Layer 7 of a small transformer language model trained on English Wikipedia (11 layers, counted from 0, width 128).
A neuron's activation on a vector x is SiLU(gate . x) times (in . x), where the dot is the dot product.

Input weights of the MLP neurons that the questions are about. A number n stands for (n - 500) times 0.00089.
n5 gate: 404 524 673 392 606 614 461 297 475 301 705 356 556 536 409 653 484 523 568 389 604 725 443 421 472 307 465 773 867 476 637 767 556 456 897 668 424 549 480 245 557 560 345 488 445 770 409 164 741 527 425 384 452 597 524 158 596 496 492 457 325 611 592 508 740 644 629 697 532 427 589 465 656 577 702 694 455 452 561 744 357 403 384 666 508 541 512 676 260 652 476 532 476 417 400 540 372 516 552 566 624 531 454 472 585 418 389 508 536 533 294 464 791 349 400 603 540 399 480 456 552 492 480 409 632 492 468 471
n69 gate: 472 560 561 271 604 604 531 356 214 644 532 541 519 380 404 551 491 487 468 518 509 582 706 523 445 831 699 782 214 500 319 367 541 385 377 886 491 257 468 193 415 258 633 313 496 419 457 330 467 477 714 486 257 326 636 558 445 651 435 727 514 568 578 351 196 550 440 469 659 345 486 307 426 635 560 218 673 518 612 563 491 353 335 514 546 576 500 745 486 771 391 463 831 277 619 738 633 620 347 624 400 248 598 267 736 401 327 598 630 547 414 565 463 557 541 350 371 496 720 459 651 360 762 832 349 689 202 420
n153 gate: 692 593 435 352 682 325 468 533 377 459 364 370 578 765 559 537 613 461 496 540 232 460 613 449 687 588 650 511 463 515 436 245 696 404 415 652 597 372 530 573 496 729 674 507 413 342 408 415 292 580 577 679 433 374 668 508 433 430 545 654 511 677 507 301 440 389 545 668 434 508 410 602 496 413 624 364 443 437 459 650 629 224 504 379 202 373 323 447 617 385 570 680 660 434 404 570 670 605 657 754 389 554 410 553 507 347 393 565 376 580 247 690 365 619 381 595 377 594 636 352 526 467 434 450 567 418 437 489
n191 gate: 332 375 785 540 295 346 559 563 417 439 444 480 306 512 572 512 448 512 372 301 411 536 512 504 385 480 460 357 476 642 520 816 725 304 284 307 302 508 400 488 698 512 472 584 700 437 504 452 434 599 532 500 376 434 516 353 754 372 480 619 279 735 629 492 415 612 179 496 488 426 809 280 528 386 439 520 614 636 382 472 420 586 364 651 290 438 757 673 595 645 579 695 391 492 251 408 673 411 334 535 600 587 329 578 601 622 412 403 410 714 654 512 337 591 263 572 637 625 598 764 476 381 567 342 500 299 488 611
n5 in: 349 361 616 621 463 545 435 521 722 419 189 487 441 711 133 589 699 662 400 471 648 562 773 355 500 562 786 645 517 530 538 655 357 220 396 294 542 547 492 446 573 417 554 546 557 461 604 177 539 512 641 483 621 415 471 377 437 563 394 653 607 363 513 665 525 395 805 516 479 504 695 586 424 300 738 707 560 467 466 529 209 662 646 716 605 591 547 552 608 445 541 330 525 679 161 701 450 508 335 492 483 434 719 662 297 158 363 289 517 384 383 496 661 456 450 496 424 358 718 554 508 496 521 673 454 534 349 342
n69 in: 736 215 500 514 713 337 283 699 323 423 266 387 395 495 462 562 654 363 731 556 548 565 731 379 308 444 514 622 364 375 686 552 599 278 528 803 619 649 274 533 704 462 330 302 306 707 456 462 645 477 514 571 462 353 486 332 547 283 586 402 486 448 452 471 472 500 667 637 659 297 692 611 472 250 591 603 380 665 385 784 862 656 613 280 643 500 486 364 621 472 290 366 443 401 509 646 977 667 462 427 412 472 491 500 352 584 782 450 769 723 431 148 543 890 647 776 462 518 727 255 684 318 514 427 495 301 448 582
n153 in: 776 427 472 688 598 308 227 447 643 336 462 531 314 546 454 415 269 522 615 481 423 621 715 451 553 602 348 549 515 908 767 423 481 630 382 477 334 645 393 568 665 420 538 424 575 476 472 512 480 745 226 454 523 504 428 580 396 596 686 360 414 683 446 585 327 416 271 389 708 488 566 263 331 586 562 428 402 531 551 560 599 348 435 515 758 440 402 630 280 458 496 597 485 519 469 355 588 368 461 470 552 481 329 340 647 504 496 407 445 559 484 527 267 460 408 223 600 452 614 500 699 731 560 441 661 435 431 480
n191 in: 543 468 641 355 435 592 443 477 716 381 419 426 508 393 363 362 736 743 371 500 405 589 484 686 516 570 589 691 725 663 215 508 449 316 562 637 421 592 488 353 291 418 496 289 488 643 686 547 468 461 687 378 449 671 659 406 598 422 500 384 600 543 532 413 720 641 460 542 450 376 500 604 535 420 591 484 344 433 153 535 609 553 398 236 528 366 632 552 392 496 593 373 645 555 704 324 637 710 536 515 415 569 549 480 635 438 266 166 504 376 289 535 560 678 606 714 338 603 384 559 656 442 365 634 214 516 555 704

Each question shows a token from some text and the vector x that enters the MLP there. A number n stands for (n - 500) times 0.011.

" F": 639 504 408 325 611 524 558 598 436 463 473 532 382 295 378 534 628 466 627 436 641 321 449 646 523 712 574 556 523 469 460 568 599 429 447 552 680 548 409 525 614 604 492 394 425 586 481 506 448 614 461 596 450 494 517 507 507 513 469 481 380 554 554 576 559 470 402 438 429 503 442 551 443 429 596 392 580 512 552 473 534 500 563 420 419 577 528 759 544 555 523 448 396 621 502 326 571 451 591 379 620 467 498 539 545 442 501 578 319 400 436 417 481 426 486 461 545 490 517 485 263 587 387 437 408 603 540 494
The three highest activations, in order: n5, n191, n69

"2": 448 585 524 489 505 394 585 478 525 436 550 620 471 621 403 350 739 593 635 473 474 429 315 493 533 531 472 494 561 599 347 485 520 548 446 408 666 619 457 555 631 543 640 334 463 493 480 383 391 659 432 567 573 577 438 545 500 537 660 512 632 570 486 537 436 358 346 496 536 462 632 422 519 427 593 491 317 498 465 422 522 568 630 426 488 491 595 590 386 391 454 443 482 401 449 601 599 551 530 500 584 481 462 551 485 579 309 373 389 473 592 508 515 322 632 479 515 430 569 285 445 653 406 480 604 481 534 421
Which neuron fires most, and how strongly? n153, at about 2

" Quebec": 431 629 289 552 504 586 583 560 549 609 454 492 443 540 437 476 529 429 318 557 535 376 422 515 543 500 582 550 482 754 418 379 599 436 534 552 485 489 589 590 351 350 462 652 475 551 563 622 398 586 386 580 656 499 446 314 435 457 431 508 538 705 574 468 400 394 509 455 550 405 334 538 545 423 595 358 471 543 294 509 535 405 514 328 550 614 560 657 599 503 512 441 436 530 459 419 583 708 579 446 465 667 396 483 563 408 446 584 540 479 433 553 408 507 499 535 526 376 530 674 493 522 514 506 348 551 403 467
Which neuron lights up most? n153

" EP": 504 517 557 355 357 618 539 531 548 510 493 520 521 513 460 678 513 482 480 466 593 447 323 429 534 564 496 434 410 476 418 584 551 556 490 600 602 589 555 640 353 379 540 592 385 603 472 499 533 554 479 530 491 487 530 325 488 428 474 649 540 587 354 442 453 356 429 390 471 496 648 454 465 594 570 618 474 394 565 625 416 517 472 204 638 503 567 577 490 391 454 400 557 471 310 528 495 568 668 566 587 629 388 537 507 395 482 460 596 419 644 501 345 433 316 536 605 574 614 444 362 583 408 654 503 473 529 530
The three highest activations, in order: n5, n69, n191

" the": 552 377 662 414 494 488 472 506 423 252 483 468 445 416 471 560 496 530 527 523 614 357 601 502 491 420 612 530 470 553 518 498 600 499 529 571 473 491 515 520 499 479 517 550 479 523 424 739 576 630 578 564 470 478 236 74 468 424 563 532 577 670 411 569 507 532 500 413 500 532 500 458 425 566 490 493 469 453 554 424 440 550 387 617 477 564 540 468 454 564 553 430 527 418 462 466 493 459 556 470 554 552 599 501 516 539 486 571 564 484 502 551 505 627 479 548 481 385 598 464 381 595 536 509 525 476 471 465
Which neuron lights up most? n5

" he": 612 628 572 361 581 471 516 528 553 511 419 477 388 447 481 381 533 313 503 580 591 534 579 620 378 358 538 593 576 516 426 427 570 580 425 485 421 565 444 467 519 446 556 504 361 551 378 425 664 474 491 608 464 524 470 336 495 550 504 511 516 591 606 670 459 495 420 276 349 471 477 588 491 597 666 536 404 549 634 429 477 613 368 439 581 566 777 465 650 435 473 503 618 419 464 478 584 446 470 445 515 589 522 513 619 419 546 577 419 554 518 425 380 395 491 454 386 535 510 507 355 531 590 760 534 528 451 401
The three highest activations, in order: n69, n5, n191

" |": 460 519 471 587 516 525 544 491 523 574 502 598 500 379 373 491 520 416 502 574 557 378 524 547 488 366 553 482 574 525 488 470 586 526 650 466 507 544 520 476 516 373 404 396 530 436 675 530 415 537 306 472 557 525 509 157 342 540 441 431 502 602 501 547 499 487 501 383 500 480 616 467 357 487 558 463 500 512 544 533 478 551 467 451 499 452 543 772 585 561 466 525 606 498 509 413 589 662 619 580 429 444 369 500 433 434 472 641 612 416 484 419 443 442 774 550 555 412 490 482 491 639 447 517 490 489 459 554
The two highest activations, in order: n69, n5

" Boston": 465 568 372 525 408 540 557 593 556 608 395 581 384 408 288 452 573 489 219 418 578 446 481 507 456 544 533 450 439 680 423 474 673 462 515 730 516 490 426 529 431 463 476 608 534 457 452 654 496 580 365 448 474 505 432 331 408 638 491 494 598 611 577 561 556 461 506 467 541 448 393 457 533 477 581 388 468 438 350 533 640 461 538 271 581 530 501 549 525 437 601 640 533 603 397 346 663 679 498 458 469 593 481 600 666 418 320 536 572 551 378 434 442 471 451 458 629 553 546 648 443 555 594 469 442 518 466 426
The three highest activations, in order: n191, n153, n5

" original": 583 406 540 376 423 438 561 554 503 443 434 525 425 398 459 664 568 504 525 525 575 435 392 578 467 359 583 470 545 470 559 424 457 421 549 598 548 576 501 554 398 213 475 615 509 607 449 589 439 552 432 631 571 410 370 216 485 481 496 557 489 613 428 513 379 367 536 365 679 524 452 563 452 558 453 427 504 523 579 465 543 636 436 339 636 554 564 593 468 485 472 458 459 477 463 525 532 512 699 458 500 584 510 504 679 583 434 462 596 482 480 458 516 401 429 589 681 543 460 493 430 535 580 433 656 581 490 432
Which neuron lights up most? n191

"ie": 419 611 442 489 641 519 536 564 494 631 379 551 511 572 328 476 502 534 464 402 569 512 354 489 507 563 586 518 597 603 495 590 496 315 404 529 579 497 357 459 582 441 469 637 420 485 448 324 516 617 363 481 645 513 489 257 441 515 388 540 424 650 488 532 479 505 335 431 398 476 506 585 465 514 649 498 434 548 434 509 412 526 688 470 579 492 395 462 595 554 575 482 530 634 392 529 570 682 478 518 488 732 602 557 404 343 457 444 510 510 586 469 486 398 319 477 521 529 474 628 490 598 412 632 345 624 533 543
Which neuron lights up most? n5

"arn": 570 543 518 494 461 457 564 460 431 513 480 560 460 520 297 372 550 500 415 324 288 351 418 496 481 561 473 593 441 615 510 624 483 405 504 462 514 682 387 550 498 416 564 703 509 452 325 414 610 442 328 543 386 567 467 445 458 649 601 408 484 449 521 557 427 671 478 595 396 432 466 571 438 457 620 507 448 482 416 486 556 523 431 410 531 663 414 584 566 463 607 472 528 652 429 386 660 524 532 517 495 550 353 600 705 518 562 597 497 625 494 519 749 562 456 548 482 589 406 443 413 602 537 364 233 525 563 506
Which neuron lights up most? n191

"cher": 589 635 429 451 422 433 442 555 458 658 398 518 453 554 280 491 611 328 397 374 530 564 329 531 434 514 620 493 455 618 526 546 598 404 415 645 477 567 449 451 571 559 617 714 347 657 523 493 586 513 424 691 565 571 475 272 514 622 440 563 442 581 591 570 572 469 470 437 459 491 526 543 378 574 611 445 508 503 545 434 378 487 635 399 466 526 521 548 551 497 453 483 544 582 401 374 541 650 433 398 431 686 554 560 459 366 365 585 570 516 401 398 567 471 350 431 502 665 477 623 513 503 451 476 359 494 538 406
The three highest activations, in order: n5, n191, n69

" online": 387 560 375 343 496 589 561 560 535 494 481 484 410 533 633 569 577 627 549 527 595 452 364 589 471 430 499 445 440 482 467 415 523 601 586 586 610 452 552 408 401 333 467 625 474 616 430 630 436 580 542 592 609 529 330 276 475 525 457 618 512 628 503 532 401 300 482 316 519 544 375 578 364 437 414 519 535 586 445 414 530 514 413 322 602 458 516 590 372 426 429 510 404 437 539 484 561 479 704 497 500 570 514 512 573 535 566 518 611 530 595 515 432 329 478 548 592 742 469 592 473 487 488 490 628 513 369 494
The two highest activations, in order: n5, n69

"O": 450 442 543 391 481 435 598 570 506 400 488 451 555 393 349 608 633 444 565 511 695 325 334 498 674 618 532 419 373 707 535 375 628 534 488 510 763 586 351 543 492 455 447 499 486 383 515 413 475 600 556 527 522 543 518 565 429 426 485 491 533 445 553 521 511 565 427 629 421 594 404 644 387 384 477 510 383 445 496 533 522 430 416 382 497 581 558 583 591 646 531 442 614 474 484 564 458 416 490 561 524 571 309 567 487 441 549 472 534 393 745 431 354 474 490 495 385 532 667 421 332 533 482 538 365 615 430 529
Which neuron fires most, and how strongly? n69, at about 0.13

" Man": 588 522 442 439 434 472 567 484 654 570 318 545 422 541 207 465 567 493 542 225 538 596 480 603 612 556 544 521 530 533 605 520 630 460 396 599 607 589 508 566 485 381 642 552 315 512 420 400 528 574 310 504 569 551 556 356 499 528 486 457 359 605 440 665 577 494 460 481 482 363 529 503 565 562 508 436 484 595 477 594 393 530 405 369 537 474 586 474 573 516 522 369 486 593 477 385 532 615 373 577 651 635 516 556 534 465 527 579 459 427 483 483 448 571 406 460 609 508 526 449 440 549 321 521 238 593 540 396
Which neuron lights up most? n191

" V": 619 414 383 417 613 402 461 313 647 537 552 434 511 453 335 559 446 424 541 335 657 533 323 562 518 750 542 601 492 403 442 504 578 340 521 584 565 559 475 452 571 532 623 612 527 516 511 424 445 481 473 625 517 516 385 543 560 563 579 550 501 573 584 539 443 453 384 453 431 547 522 536 518 498 435 639 461 554 358 560 393 430 409 457 495 654 559 590 487 533 542 416 555 509 476 349 398 633 583 548 518 576 443 631 437 489 518 542 185 423 475 531 464 442 378 510 650 498 603 439 442 518 482 488 340 573 548 428
Which neuron lights up most? n5

" director": 412 539 608 286 574 603 597 533 524 562 396 676 395 647 406 582 512 479 601 510 451 460 312 626 463 341 613 456 624 443 489 477 660 411 529 545 629 464 633 459 516 479 486 588 587 645 464 539 495 498 523 575 472 557 534 308 478 446 515 503 497 540 499 607 604 431 538 344 400 350 559 512 368 494 584 393 415 454 556 381 450 575 468 429 422 566 447 619 468 426 547 195 512 611 442 403 533 495 549 372 410 604 539 499 510 419 495 480 620 470 495 534 497 313 565 527 546 491 529 651 452 553 414 548 706 504 509 481
Which neuron lights up most? n5

" Us": 479 336 465 457 368 409 657 529 448 438 421 590 611 586 382 604 482 511 485 263 525 341 431 613 459 632 518 451 550 543 548 668 589 582 414 563 474 463 521 643 649 377 596 576 440 517 540 523 399 590 395 506 530 414 681 233 532 450 524 525 461 570 521 619 445 279 500 436 461 493 576 461 469 455 545 523 460 533 573 516 449 453 467 496 551 401 451 412 630 503 510 396 599 649 461 287 601 520 555 476 493 665 457 491 553 521 460 422 506 346 521 588 469 539 478 394 514 660 517 548 472 512 497 571 442 566 442 534
Which neuron fires most, and how strongly? n191, at about 1.3